Layer 4 of a small transformer language model trained on English Wikipedia (8 layers, counted from 0, width 96).
A neuron's activation on a vector x is GELU(weights . x + bias), where the dot is the dot product.

Input weights of the MLP neurons that the questions are about. A number n stands for (n - 128) times 0.0025.
n1 (bias -0.261): 118, 160, 121, 116, 99, 119, 117, 125, 103, 96, 139, 102, 104, 100, 73, 170, 160, 156, 208, 128, 165, 117, 80, 108, 76, 189, 88, 145, 115, 107, 184, 184, 104, 97, 154, 96, 151, 140, 131, 70, 96, 144, 117, 108, 81, 128, 147, 107, 133, 162, 155, 183, 132, 145, 110, 66, 102, 158, 111, 99, 155, 185, 181, 120, 82, 146, 112, 72, 131, 204, 132, 176, 132, 101, 104, 124, 154, 100, 148, 164, 136, 138, 196, 136, 87, 173, 82, 125, 151, 154, 144, 89, 112, 174, 128, 121
n6 (bias -0.113): 169, 132, 165, 104, 152, 176, 58, 148, 137, 105, 109, 174, 155, 100, 111, 85, 86, 123, 99, 204, 183, 23, 157, 42, 148, 142, 121, 128, 145, 117, 126, 218, 112, 201, 144, 106, 110, 210, 133, 108, 134, 147, 128, 166, 143, 64, 115, 110, 125, 169, 94, 185, 111, 152, 99, 125, 83, 106, 43, 125, 106, 143, 140, 120, 176, 96, 107, 99, 152, 115, 162, 126, 184, 102, 154, 141, 151, 85, 126, 114, 118, 77, 90, 148, 151, 54, 134, 110, 130, 92, 140, 117, 100, 123, 179, 125
n24 (bias -0.048): 181, 139, 92, 112, 115, 139, 121, 161, 119, 110, 73, 100, 95, 105, 151, 122, 104, 144, 132, 120, 182, 102, 119, 155, 121, 92, 158, 147, 91, 98, 144, 89, 147, 150, 154, 164, 153, 121, 155, 118, 158, 164, 131, 186, 118, 78, 135, 117, 141, 169, 74, 136, 97, 106, 107, 145, 134, 85, 94, 168, 120, 96, 126, 103, 127, 121, 92, 106, 190, 95, 135, 138, 83, 122, 126, 160, 100, 133, 153, 139, 200, 67, 128, 150, 140, 111, 110, 166, 127, 128, 140, 115, 122, 185, 158, 163
n27 (bias -0.341): 102, 179, 229, 55, 118, 132, 109, 169, 156, 90, 148, 84, 123, 135, 85, 123, 173, 176, 142, 120, 169, 55, 88, 154, 99, 110, 97, 125, 75, 110, 138, 157, 176, 165, 131, 130, 175, 119, 125, 70, 124, 140, 168, 123, 135, 121, 103, 159, 85, 137, 123, 115, 54, 89, 177, 139, 66, 143, 145, 101, 117, 116, 96, 174, 165, 123, 85, 163, 145, 187, 151, 139, 147, 184, 174, 171, 129, 128, 124, 81, 82, 137, 165, 145, 117, 69, 58, 121, 173, 120, 183, 69, 118, 90, 100, 129
n33 (bias -0.054): 152, 153, 152, 132, 134, 119, 135, 160, 152, 78, 82, 140, 129, 128, 73, 131, 159, 145, 149, 132, 105, 88, 189, 171, 154, 133, 142, 152, 156, 80, 145, 140, 145, 155, 148, 132, 139, 115, 125, 127, 123, 138, 133, 119, 156, 127, 85, 89, 142, 113, 153, 133, 94, 93, 149, 145, 90, 142, 68, 141, 102, 167, 143, 104, 103, 159, 110, 117, 150, 143, 148, 126, 141, 127, 156, 121, 158, 105, 102, 118, 122, 104, 105, 70, 89, 73, 117, 151, 114, 176, 74, 120, 130, 122, 119, 126
n34 (bias -0.263): 112, 202, 101, 90, 148, 122, 109, 109, 140, 107, 142, 75, 132, 99, 73, 141, 165, 161, 208, 95, 167, 127, 73, 118, 99, 170, 13, 93, 78, 96, 100, 158, 130, 150, 137, 84, 170, 114, 133, 111, 99, 132, 166, 167, 102, 175, 132, 133, 122, 139, 152, 127, 69, 150, 143, 122, 119, 113, 144, 108, 100, 100, 133, 142, 133, 141, 151, 95, 139, 150, 114, 133, 139, 166, 107, 144, 165, 85, 162, 100, 108, 143, 155, 89, 97, 130, 95, 131, 163, 116, 148, 146, 68, 183, 160, 134
n51 (bias -0.167): 82, 140, 185, 85, 210, 125, 97, 138, 85, 139, 107, 108, 136, 94, 142, 118, 145, 135, 168, 144, 144, 83, 93, 147, 159, 121, 130, 139, 134, 116, 163, 106, 95, 135, 180, 110, 115, 170, 147, 79, 104, 118, 125, 84, 110, 144, 111, 108, 107, 156, 124, 88, 133, 108, 163, 151, 141, 81, 179, 58, 81, 123, 125, 95, 103, 145, 154, 154, 157, 118, 102, 179, 162, 170, 119, 146, 126, 143, 107, 145, 141, 103, 91, 142, 195, 128, 118, 165, 139, 158, 76, 100, 138, 75, 130, 157
n54 (bias -0.306): 124, 95, 91, 110, 169, 146, 75, 196, 113, 69, 166, 145, 117, 146, 117, 118, 93, 157, 149, 111, 129, 120, 107, 149, 152, 124, 120, 158, 155, 121, 165, 146, 126, 98, 103, 125, 102, 135, 139, 105, 164, 161, 64, 179, 172, 154, 117, 57, 117, 155, 106, 154, 77, 101, 194, 151, 127, 101, 93, 142, 96, 79, 96, 149, 134, 97, 228, 135, 167, 128, 130, 171, 133, 120, 126, 60, 91, 139, 178, 115, 144, 85, 179, 124, 28, 134, 96, 183, 119, 199, 152, 104, 95, 103, 137, 149
n79 (bias -0.204): 121, 200, 125, 103, 120, 138, 118, 113, 132, 124, 135, 153, 80, 162, 126, 136, 123, 105, 163, 113, 159, 110, 117, 91, 73, 105, 126, 135, 134, 137, 122, 139, 92, 131, 154, 79, 76, 154, 126, 104, 163, 117, 127, 126, 181, 99, 48, 138, 108, 113, 108, 126, 122, 152, 106, 129, 161, 163, 104, 130, 73, 100, 156, 137, 127, 122, 146, 124, 164, 130, 128, 151, 176, 152, 137, 111, 130, 148, 119, 143, 148, 140, 124, 95, 135, 167, 125, 116, 132, 137, 124, 126, 160, 129, 160, 177
n87 (bias -0.225): 73, 126, 193, 179, 182, 180, 82, 184, 156, 102, 136, 120, 164, 109, 106, 145, 127, 161, 175, 187, 83, 128, 186, 84, 138, 192, 78, 141, 112, 104, 119, 165, 111, 116, 161, 98, 75, 116, 127, 179, 105, 94, 92, 134, 101, 136, 119, 114, 77, 189, 143, 118, 156, 151, 171, 194, 133, 108, 132, 124, 95, 132, 97, 104, 153, 117, 98, 102, 84, 124, 153, 140, 88, 154, 109, 96, 126, 133, 195, 121, 96, 121, 132, 179, 115, 91, 65, 128, 144, 137, 117, 142, 106, 133, 117, 189
n113 (bias -0.320): 100, 165, 142, 109, 199, 95, 87, 126, 145, 84, 155, 79, 109, 16, 96, 83, 121, 177, 188, 100, 133, 137, 106, 154, 132, 170, 109, 97, 88, 107, 140, 127, 155, 172, 158, 144, 64, 149, 140, 120, 161, 185, 171, 116, 125, 98, 178, 123, 155, 168, 95, 178, 98, 191, 165, 151, 120, 145, 72, 147, 77, 112, 177, 136, 121, 148, 126, 85, 97, 136, 133, 89, 108, 117, 121, 143, 166, 95, 154, 38, 136, 132, 133, 117, 193, 98, 100, 182, 83, 87, 172, 111, 103, 160, 171, 81
n114 (bias -0.262): 113, 113, 189, 111, 137, 200, 128, 164, 102, 68, 115, 87, 144, 168, 148, 47, 115, 123, 148, 134, 148, 102, 102, 130, 107, 176, 149, 177, 101, 168, 95, 173, 131, 83, 164, 146, 98, 104, 137, 135, 28, 94, 154, 108, 90, 111, 141, 90, 130, 137, 183, 112, 127, 142, 126, 103, 187, 136, 160, 123, 62, 127, 136, 40, 135, 147, 137, 144, 158, 161, 175, 170, 103, 126, 136, 96, 214, 148, 131, 120, 111, 102, 189, 150, 124, 86, 145, 198, 179, 156, 126, 115, 152, 132, 119, 106
n121 (bias -0.217): 123, 188, 150, 106, 121, 126, 110, 160, 155, 132, 164, 113, 127, 127, 112, 141, 113, 189, 150, 122, 166, 92, 106, 66, 129, 132, 93, 120, 162, 65, 167, 180, 131, 208, 134, 119, 107, 132, 98, 154, 177, 62, 102, 87, 123, 60, 134, 168, 110, 195, 150, 205, 105, 151, 164, 128, 84, 116, 129, 86, 133, 108, 122, 104, 109, 137, 151, 142, 92, 116, 180, 201, 102, 169, 63, 89, 99, 143, 96, 182, 130, 147, 139, 136, 91, 133, 159, 140, 144, 141, 106, 62, 104, 90, 105, 165
n129 (bias -0.273): 119, 122, 172, 58, 110, 121, 153, 103, 131, 119, 120, 157, 161, 110, 141, 90, 105, 128, 139, 113, 153, 104, 110, 172, 133, 122, 103, 145, 137, 47, 191, 98, 151, 182, 142, 174, 127, 143, 129, 156, 125, 173, 155, 105, 183, 87, 171, 50, 58, 133, 107, 214, 98, 91, 110, 107, 83, 155, 122, 149, 33, 81, 207, 148, 155, 95, 163, 148, 106, 145, 117, 177, 106, 75, 122, 97, 124, 110, 197, 96, 157, 133, 173, 171, 130, 49, 60, 103, 110, 194, 133, 124, 76, 115, 169, 211
n144 (bias -0.139): 144, 123, 139, 72, 145, 108, 131, 95, 160, 94, 150, 118, 127, 150, 94, 160, 90, 163, 132, 71, 113, 112, 105, 122, 102, 137, 140, 110, 118, 129, 133, 117, 107, 112, 119, 136, 135, 175, 134, 120, 112, 119, 140, 152, 134, 127, 161, 137, 98, 88, 93, 176, 120, 166, 146, 100, 100, 138, 149, 132, 62, 128, 123, 134, 130, 161, 147, 134, 166, 184, 146, 152, 150, 120, 97, 123, 124, 141, 172, 151, 135, 94, 161, 100, 111, 104, 125, 117, 156, 155, 147, 120, 136, 79, 159, 175
n145 (bias -0.177): 101, 171, 158, 110, 168, 108, 133, 106, 156, 109, 43, 125, 96, 99, 95, 149, 84, 163, 188, 114, 100, 132, 159, 135, 149, 137, 120, 118, 129, 134, 142, 98, 47, 171, 111, 130, 136, 116, 145, 137, 134, 144, 138, 71, 168, 144, 137, 80, 55, 108, 64, 138, 132, 107, 208, 208, 161, 96, 151, 95, 82, 110, 136, 163, 106, 153, 142, 174, 147, 162, 141, 192, 101, 156, 88, 168, 94, 124, 140, 141, 103, 162, 103, 126, 123, 121, 123, 118, 170, 122, 120, 93, 144, 89, 132, 145
n165 (bias -0.306): 113, 123, 89, 111, 129, 121, 154, 137, 82, 112, 72, 165, 134, 132, 162, 141, 107, 193, 136, 126, 158, 106, 69, 129, 163, 203, 130, 185, 159, 182, 148, 138, 97, 115, 125, 99, 91, 138, 130, 141, 95, 173, 171, 150, 159, 155, 66, 114, 74, 149, 53, 143, 136, 94, 106, 97, 83, 107, 134, 123, 111, 67, 129, 149, 122, 155, 93, 99, 117, 171, 131, 164, 117, 117, 149, 120, 154, 144, 131, 105, 161, 91, 99, 61, 100, 37, 136, 221, 105, 140, 120, 107, 162, 161, 145, 150
n167 (bias -0.131): 61, 147, 137, 85, 200, 116, 118, 217, 112, 103, 100, 143, 89, 128, 83, 152, 99, 111, 194, 94, 122, 108, 143, 167, 85, 164, 121, 129, 109, 149, 162, 145, 136, 148, 121, 161, 98, 135, 104, 156, 103, 140, 169, 93, 135, 95, 148, 68, 103, 103, 168, 122, 132, 157, 101, 124, 146, 103, 129, 144, 118, 115, 157, 133, 151, 123, 128, 128, 130, 126, 122, 158, 117, 158, 81, 140, 126, 114, 170, 80, 183, 127, 103, 153, 145, 119, 97, 163, 145, 153, 95, 136, 153, 111, 134, 113
n175 (bias -0.147): 174, 154, 155, 169, 111, 121, 96, 157, 170, 132, 108, 149, 152, 122, 123, 105, 96, 154, 156, 190, 91, 149, 7, 63, 126, 180, 88, 78, 128, 118, 186, 181, 155, 132, 118, 158, 138, 217, 183, 97, 132, 179, 114, 149, 131, 152, 116, 98, 108, 191, 88, 162, 116, 120, 75, 117, 121, 116, 139, 94, 79, 94, 85, 149, 132, 123, 157, 82, 123, 159, 122, 139, 155, 122, 45, 54, 133, 129, 165, 121, 115, 118, 135, 106, 163, 104, 122, 138, 121, 108, 130, 114, 52, 103, 122, 155
n176 (bias -0.101): 139, 136, 120, 129, 123, 104, 147, 130, 97, 113, 107, 157, 160, 152, 100, 93, 149, 138, 130, 170, 107, 144, 133, 115, 97, 151, 125, 107, 64, 73, 129, 199, 117, 146, 157, 89, 115, 118, 157, 130, 103, 145, 154, 181, 151, 128, 111, 146, 81, 107, 117, 99, 116, 152, 150, 156, 142, 130, 147, 82, 107, 158, 94, 101, 84, 149, 119, 167, 172, 113, 156, 134, 128, 96, 84, 124, 140, 146, 138, 122, 147, 73, 172, 125, 113, 133, 123, 92, 136, 194, 99, 132, 133, 182, 103, 209
n178 (bias -0.257): 116, 154, 121, 133, 135, 87, 115, 138, 162, 108, 151, 159, 138, 123, 131, 172, 129, 192, 123, 94, 150, 152, 103, 111, 139, 144, 124, 116, 93, 102, 139, 176, 137, 92, 134, 92, 137, 108, 126, 130, 102, 116, 114, 119, 81, 129, 122, 120, 127, 130, 151, 155, 79, 132, 130, 95, 162, 132, 192, 72, 120, 149, 129, 121, 95, 138, 121, 175, 113, 130, 129, 148, 139, 142, 110, 155, 174, 123, 173, 161, 110, 93, 71, 90, 107, 133, 77, 127, 110, 112, 116, 113, 114, 180, 137, 129
n180 (bias -0.319): 145, 180, 128, 101, 74, 146, 128, 88, 124, 163, 87, 157, 142, 123, 81, 159, 135, 151, 111, 128, 105, 109, 144, 127, 111, 111, 111, 93, 102, 188, 116, 131, 161, 98, 154, 126, 79, 110, 136, 144, 142, 166, 139, 92, 130, 114, 128, 126, 104, 126, 78, 173, 99, 48, 138, 102, 169, 105, 123, 71, 82, 106, 107, 148, 112, 100, 140, 127, 168, 136, 173, 93, 139, 160, 109, 110, 175, 137, 115, 153, 196, 107, 123, 82, 156, 142, 145, 151, 137, 162, 141, 124, 184, 154, 109, 136
n197 (bias -0.144): 105, 142, 151, 144, 144, 159, 70, 123, 115, 120, 71, 130, 160, 142, 109, 201, 95, 123, 121, 112, 127, 80, 117, 106, 145, 131, 121, 117, 113, 129, 181, 118, 120, 100, 172, 98, 133, 111, 135, 116, 108, 162, 123, 90, 136, 112, 147, 137, 116, 130, 124, 145, 152, 109, 114, 92, 150, 137, 123, 128, 103, 139, 131, 140, 113, 131, 180, 125, 123, 142, 105, 80, 121, 132, 105, 161, 130, 124, 139, 186, 150, 125, 79, 118, 138, 125, 110, 151, 147, 138, 100, 145, 67, 97, 181, 128
n218 (bias -0.030): 150, 118, 146, 112, 164, 164, 49, 193, 105, 71, 106, 167, 111, 145, 111, 138, 84, 169, 153, 146, 120, 122, 64, 123, 155, 151, 113, 164, 76, 133, 124, 169, 110, 121, 150, 139, 125, 195, 145, 122, 174, 125, 210, 174, 153, 152, 139, 70, 125, 191, 99, 183, 76, 132, 137, 144, 99, 106, 102, 104, 80, 95, 145, 120, 59, 130, 169, 152, 93, 121, 128, 164, 148, 121, 115, 105, 176, 109, 161, 40, 135, 136, 121, 139, 106, 136, 104, 125, 128, 160, 98, 108, 88, 121, 87, 170
n226 (bias -0.268): 145, 163, 179, 127, 118, 185, 111, 149, 178, 101, 99, 139, 185, 85, 87, 139, 133, 138, 107, 118, 156, 149, 200, 128, 130, 127, 126, 115, 126, 120, 134, 105, 111, 121, 122, 168, 109, 146, 106, 158, 116, 133, 125, 99, 156, 95, 134, 100, 79, 69, 86, 126, 120, 119, 119, 146, 84, 156, 98, 148, 78, 98, 147, 157, 52, 102, 149, 161, 108, 131, 182, 143, 120, 221, 175, 159, 59, 110, 134, 156, 86, 89, 186, 104, 75, 66, 140, 127, 156, 168, 119, 123, 131, 84, 160, 187
n243 (bias -0.294): 141, 191, 171, 161, 164, 114, 107, 125, 134, 142, 171, 106, 151, 68, 110, 123, 119, 170, 161, 144, 63, 148, 119, 94, 122, 143, 87, 116, 61, 116, 152, 144, 70, 139, 248, 81, 118, 116, 203, 90, 140, 120, 118, 185, 153, 66, 98, 155, 62, 164, 120, 134, 135, 167, 181, 142, 71, 133, 120, 76, 142, 91, 108, 77, 105, 139, 151, 83, 131, 124, 133, 192, 105, 184, 144, 97, 89, 70, 107, 145, 153, 151, 83, 144, 112, 73, 94, 175, 129, 96, 198, 144, 139, 167, 107, 183

Each question shows a token from some text and the vector x that enters the MLP there. A number n stands for (n - 128) times 0.064.

"ho": 108, 129, 149, 99, 104, 124, 132, 135, 69, 180, 148, 125, 75, 206, 128, 155, 181, 74, 153, 125, 117, 148, 129, 160, 109, 100, 173, 124, 118, 149, 125, 161, 113, 120, 131, 125, 135, 145, 100, 124, 135, 115, 136, 142, 75, 122, 79, 179, 151, 121, 148, 142, 118, 115, 101, 98, 119, 124, 122, 150, 134, 161, 121, 138, 133, 171, 83, 123, 124, 135, 125, 119, 131, 94, 92, 137, 145, 89, 86, 169, 136, 160, 103, 144, 112, 168, 129, 94, 96, 102, 163, 151, 177, 154, 110, 132
Which of these neurons fires most? n1

"car": 123, 128, 92, 127, 103, 76, 146, 109, 139, 112, 152, 193, 104, 150, 134, 122, 151, 90, 117, 194, 74, 165, 123, 167, 88, 131, 153, 133, 139, 140, 174, 135, 117, 95, 120, 148, 166, 123, 114, 123, 136, 126, 103, 127, 98, 162, 133, 161, 134, 130, 152, 170, 156, 108, 144, 150, 106, 174, 99, 88, 144, 142, 119, 163, 127, 149, 71, 118, 99, 113, 82, 101, 122, 117, 138, 124, 154, 124, 96, 116, 120, 117, 156, 136, 170, 169, 137, 91, 64, 141, 122, 139, 122, 104, 153, 130
Which of these neurons fires most? n1

" Ra": 84, 90, 84, 81, 136, 170, 158, 145, 134, 168, 140, 136, 145, 132, 126, 173, 148, 82, 142, 98, 67, 153, 112, 128, 130, 109, 184, 147, 130, 169, 83, 128, 124, 133, 133, 138, 124, 134, 99, 116, 121, 148, 154, 153, 91, 146, 99, 144, 138, 94, 173, 139, 155, 141, 117, 127, 111, 155, 164, 167, 135, 88, 124, 132, 137, 160, 98, 139, 92, 136, 83, 124, 131, 116, 135, 140, 70, 94, 130, 129, 120, 113, 115, 115, 144, 135, 144, 144, 109, 140, 107, 172, 158, 122, 85, 109
Which two neurons fire most, strongest first? n167, n165

".": 119, 105, 113, 141, 124, 115, 86, 172, 115, 118, 150, 139, 127, 126, 95, 116, 113, 100, 144, 102, 94, 152, 141, 138, 138, 136, 128, 134, 109, 115, 118, 138, 149, 114, 84, 112, 124, 119, 114, 165, 135, 155, 115, 156, 130, 155, 112, 109, 97, 134, 112, 131, 118, 110, 145, 143, 158, 128, 144, 165, 100, 107, 108, 118, 136, 147, 113, 143, 122, 90, 131, 135, 113, 147, 127, 122, 100, 135, 132, 139, 120, 92, 116, 160, 133, 145, 187, 145, 129, 144, 154, 176, 96, 141, 138, 148
Which of these neurons fires most? n54

" slow": 161, 89, 131, 147, 125, 104, 148, 79, 141, 146, 151, 171, 79, 143, 98, 113, 120, 57, 103, 146, 130, 109, 130, 113, 126, 126, 143, 110, 172, 139, 143, 89, 144, 136, 132, 168, 152, 131, 128, 95, 140, 149, 96, 154, 114, 135, 117, 109, 131, 97, 95, 145, 142, 117, 98, 120, 111, 131, 127, 135, 122, 181, 131, 135, 127, 142, 157, 112, 151, 145, 154, 113, 139, 124, 99, 113, 124, 111, 124, 149, 120, 130, 96, 120, 121, 82, 197, 101, 113, 138, 145, 162, 146, 114, 116, 113
The most active neuron and its activation: n6, at about 1.3

"2": 148, 135, 154, 87, 124, 117, 114, 131, 113, 77, 138, 203, 108, 169, 144, 123, 158, 127, 106, 127, 137, 147, 137, 120, 136, 137, 151, 139, 110, 171, 101, 103, 146, 170, 80, 96, 157, 102, 117, 109, 130, 165, 135, 126, 112, 125, 79, 105, 155, 123, 124, 116, 100, 133, 145, 123, 128, 138, 171, 140, 173, 152, 109, 150, 143, 106, 79, 82, 128, 114, 95, 135, 124, 123, 164, 157, 99, 137, 160, 98, 85, 153, 132, 155, 147, 143, 122, 78, 130, 130, 150, 137, 130, 131, 111, 117
Which of these neurons fires most? n27

" refused": 182, 74, 103, 132, 103, 122, 184, 83, 137, 133, 132, 177, 128, 151, 80, 113, 146, 144, 144, 130, 99, 121, 109, 136, 134, 146, 123, 111, 147, 150, 95, 134, 149, 126, 114, 161, 128, 113, 116, 95, 140, 107, 116, 127, 124, 188, 113, 137, 126, 102, 118, 141, 131, 123, 122, 148, 118, 126, 115, 141, 127, 166, 132, 137, 121, 149, 121, 109, 84, 94, 110, 134, 138, 91, 143, 151, 144, 141, 109, 124, 96, 100, 116, 130, 169, 127, 187, 133, 117, 122, 127, 129, 125, 132, 198, 118
Which two neurons fire most, strongest first? n33, n165

"th": 91, 89, 156, 145, 120, 103, 109, 82, 103, 209, 127, 91, 113, 134, 194, 91, 155, 76, 132, 190, 95, 129, 111, 134, 139, 92, 162, 154, 132, 138, 79, 114, 108, 123, 119, 166, 137, 114, 127, 132, 151, 113, 118, 91, 116, 155, 109, 122, 150, 146, 141, 139, 153, 114, 142, 156, 135, 125, 151, 183, 152, 145, 117, 138, 159, 138, 103, 146, 126, 111, 99, 103, 112, 155, 127, 145, 158, 129, 80, 128, 113, 146, 163, 124, 159, 161, 149, 111, 109, 91, 136, 127, 150, 75, 129, 124
Which of these neurons fires most? n51

"==": 98, 85, 127, 141, 152, 97, 130, 144, 121, 101, 122, 154, 103, 125, 123, 138, 138, 138, 132, 140, 131, 179, 179, 138, 176, 122, 136, 104, 151, 126, 133, 183, 105, 97, 109, 120, 124, 139, 106, 130, 178, 109, 113, 115, 84, 141, 117, 141, 167, 156, 108, 144, 138, 94, 107, 107, 157, 116, 91, 136, 117, 161, 107, 118, 143, 153, 70, 105, 117, 127, 110, 127, 120, 120, 134, 109, 133, 130, 128, 101, 133, 118, 148, 183, 127, 116, 162, 92, 131, 129, 127, 163, 96, 141, 178, 127
Which of these neurons fires most? n87

" students": 141, 90, 101, 125, 118, 103, 185, 130, 132, 160, 130, 113, 128, 215, 135, 70, 150, 110, 98, 115, 106, 111, 129, 105, 137, 132, 134, 127, 150, 121, 116, 144, 111, 90, 104, 122, 131, 93, 107, 116, 148, 169, 145, 131, 143, 165, 141, 112, 130, 104, 154, 137, 110, 109, 115, 151, 120, 168, 151, 127, 127, 126, 111, 140, 99, 123, 119, 122, 122, 113, 127, 103, 134, 95, 116, 173, 101, 133, 127, 137, 131, 170, 98, 102, 177, 139, 184, 123, 110, 105, 146, 156, 110, 118, 144, 149
Which of these neurons fires most? n176

"4": 139, 110, 109, 98, 145, 80, 138, 74, 119, 144, 142, 202, 130, 116, 145, 129, 160, 134, 127, 75, 94, 163, 137, 123, 142, 112, 107, 133, 137, 133, 109, 136, 132, 109, 40, 160, 129, 105, 131, 125, 108, 139, 146, 124, 123, 153, 93, 134, 116, 106, 155, 135, 123, 152, 129, 115, 129, 149, 141, 136, 188, 169, 99, 140, 140, 129, 139, 105, 114, 113, 112, 139, 130, 100, 152, 152, 133, 138, 141, 128, 114, 151, 109, 117, 102, 160, 149, 125, 109, 146, 133, 149, 138, 166, 138, 128
Which of these neurons fires most? n178

" it": 163, 89, 97, 155, 132, 133, 156, 139, 133, 112, 136, 95, 111, 142, 140, 102, 125, 84, 120, 138, 135, 160, 104, 100, 151, 125, 103, 87, 140, 155, 152, 156, 155, 92, 98, 152, 111, 93, 143, 109, 132, 118, 117, 112, 132, 154, 115, 166, 158, 107, 138, 108, 128, 155, 125, 131, 138, 103, 184, 136, 123, 153, 120, 141, 127, 159, 80, 144, 161, 119, 78, 134, 139, 98, 147, 132, 100, 110, 154, 121, 127, 115, 82, 119, 128, 99, 183, 96, 83, 115, 159, 143, 132, 156, 131, 130
Which of these neurons fires most? n178

"ets": 131, 87, 137, 132, 112, 146, 152, 158, 143, 132, 148, 117, 120, 153, 158, 92, 122, 130, 127, 113, 139, 101, 164, 139, 135, 109, 149, 149, 158, 125, 101, 81, 131, 95, 114, 156, 142, 105, 111, 114, 156, 111, 110, 114, 155, 191, 125, 116, 154, 104, 106, 66, 119, 92, 141, 152, 121, 135, 119, 109, 150, 110, 124, 143, 101, 139, 147, 119, 102, 99, 108, 119, 131, 133, 114, 180, 99, 113, 121, 152, 136, 120, 131, 102, 128, 184, 186, 132, 120, 103, 141, 170, 121, 117, 112, 139
Which two neurons fire most, strongest first? n226, n54

" Madh": 108, 100, 82, 58, 164, 129, 127, 100, 116, 157, 158, 100, 92, 157, 149, 148, 172, 116, 143, 121, 133, 131, 156, 130, 135, 117, 161, 136, 116, 152, 98, 163, 127, 122, 158, 142, 150, 135, 119, 129, 137, 93, 79, 153, 126, 153, 94, 130, 160, 127, 122, 114, 132, 128, 95, 123, 151, 107, 172, 187, 118, 131, 119, 145, 104, 121, 81, 169, 136, 116, 89, 141, 100, 127, 120, 141, 71, 103, 110, 107, 114, 112, 114, 133, 178, 149, 143, 110, 120, 115, 118, 174, 148, 125, 123, 146
Which three neurons fire most, strongest first? n51, n24, n79

" Government": 149, 115, 87, 115, 130, 102, 142, 108, 189, 182, 109, 137, 110, 186, 98, 109, 144, 100, 132, 105, 133, 143, 136, 126, 155, 140, 167, 123, 157, 155, 119, 112, 95, 133, 110, 124, 110, 129, 111, 117, 138, 113, 138, 117, 89, 134, 131, 139, 160, 142, 139, 124, 116, 93, 135, 162, 146, 132, 161, 141, 130, 132, 116, 160, 117, 149, 111, 143, 110, 103, 106, 74, 99, 107, 122, 155, 98, 70, 122, 130, 123, 140, 145, 135, 157, 131, 171, 86, 135, 141, 100, 159, 154, 105, 117, 120
Which of these neurons fires most? n145

" ": 143, 104, 125, 116, 109, 95, 138, 118, 150, 146, 126, 143, 119, 165, 121, 111, 159, 139, 140, 114, 135, 158, 132, 110, 149, 117, 132, 137, 144, 131, 114, 114, 119, 105, 125, 140, 147, 102, 117, 121, 131, 136, 106, 121, 135, 187, 102, 137, 124, 111, 114, 139, 106, 128, 144, 145, 102, 131, 136, 129, 115, 92, 123, 108, 163, 136, 120, 123, 129, 143, 153, 124, 120, 96, 134, 96, 85, 134, 128, 114, 95, 141, 142, 132, 172, 110, 139, 129, 138, 147, 116, 226, 145, 113, 70, 141
Which of these neurons fires most? n144

" so": 133, 42, 104, 147, 134, 107, 167, 149, 146, 130, 140, 135, 148, 173, 114, 116, 148, 109, 132, 114, 121, 125, 118, 113, 102, 116, 109, 117, 124, 148, 81, 172, 122, 120, 97, 149, 130, 104, 95, 104, 130, 139, 114, 146, 143, 114, 85, 180, 146, 136, 143, 173, 112, 129, 146, 100, 118, 128, 122, 137, 148, 139, 136, 131, 109, 172, 134, 132, 149, 134, 128, 143, 108, 80, 114, 154, 90, 101, 137, 163, 104, 167, 113, 124, 75, 139, 174, 141, 133, 138, 144, 165, 131, 127, 120, 101
Which two neurons fire most, strongest first? n1, n54

"—": 118, 86, 137, 163, 127, 171, 119, 142, 158, 100, 125, 136, 158, 149, 125, 131, 130, 114, 134, 117, 127, 127, 114, 148, 86, 135, 153, 116, 104, 146, 109, 155, 148, 104, 114, 117, 115, 121, 126, 123, 137, 156, 96, 141, 139, 138, 120, 113, 135, 109, 133, 92, 140, 118, 117, 145, 129, 130, 147, 169, 105, 133, 113, 110, 185, 120, 153, 115, 106, 108, 118, 90, 146, 110, 131, 127, 88, 117, 125, 130, 130, 153, 121, 124, 114, 140, 170, 136, 134, 151, 126, 204, 91, 140, 146, 83
The most active neuron and its activation: n197, at about 1

"7": 150, 118, 104, 106, 122, 82, 130, 66, 112, 128, 143, 207, 132, 117, 168, 146, 149, 127, 116, 74, 105, 156, 129, 121, 138, 138, 104, 127, 121, 133, 107, 129, 125, 115, 47, 154, 137, 100, 125, 138, 99, 140, 146, 130, 130, 148, 93, 148, 125, 101, 159, 139, 140, 128, 139, 134, 128, 152, 140, 159, 177, 158, 100, 135, 134, 143, 148, 109, 114, 119, 116, 148, 147, 111, 151, 140, 139, 136, 152, 98, 123, 142, 98, 112, 104, 147, 155, 107, 112, 158, 111, 143, 148, 161, 124, 117
Which two neurons fire most, strongest first? n178, n165

",": 116, 101, 144, 115, 101, 153, 106, 126, 97, 110, 137, 129, 121, 142, 113, 123, 117, 118, 131, 122, 115, 152, 139, 123, 122, 142, 149, 124, 162, 141, 120, 123, 131, 131, 106, 139, 157, 123, 121, 155, 127, 152, 120, 136, 136, 113, 131, 131, 146, 96, 129, 144, 136, 104, 156, 124, 145, 108, 139, 173, 179, 93, 137, 111, 107, 123, 105, 126, 102, 50, 124, 121, 125, 110, 144, 118, 90, 159, 150, 151, 137, 106, 142, 94, 129, 151, 187, 136, 152, 135, 134, 146, 112, 142, 123, 134
Which three neurons fire most, strongest first? n24, n54, n226

" and": 149, 116, 114, 126, 149, 155, 116, 173, 111, 148, 132, 119, 147, 121, 141, 105, 155, 137, 76, 122, 119, 84, 143, 90, 123, 96, 144, 107, 140, 136, 111, 117, 140, 117, 142, 107, 129, 120, 134, 99, 132, 90, 142, 141, 114, 100, 101, 169, 144, 151, 135, 108, 128, 150, 122, 130, 123, 104, 156, 118, 141, 140, 131, 120, 155, 113, 144, 147, 123, 75, 122, 135, 136, 130, 122, 142, 100, 124, 114, 160, 114, 176, 107, 126, 120, 168, 204, 130, 123, 112, 116, 148, 129, 103, 108, 140
Which of these neurons fires most? n121

" of": 144, 116, 131, 123, 158, 119, 140, 123, 135, 140, 152, 118, 113, 126, 150, 121, 148, 143, 98, 125, 122, 133, 128, 112, 136, 124, 136, 150, 123, 149, 118, 104, 145, 123, 139, 115, 132, 102, 125, 124, 133, 130, 120, 127, 138, 141, 100, 129, 125, 119, 116, 118, 143, 129, 159, 116, 134, 125, 132, 118, 124, 138, 124, 87, 108, 135, 112, 114, 104, 135, 126, 122, 114, 119, 131, 116, 161, 113, 99, 131, 129, 123, 114, 142, 119, 129, 227, 140, 124, 106, 116, 143, 123, 149, 125, 153
Which of these neurons fires most? n243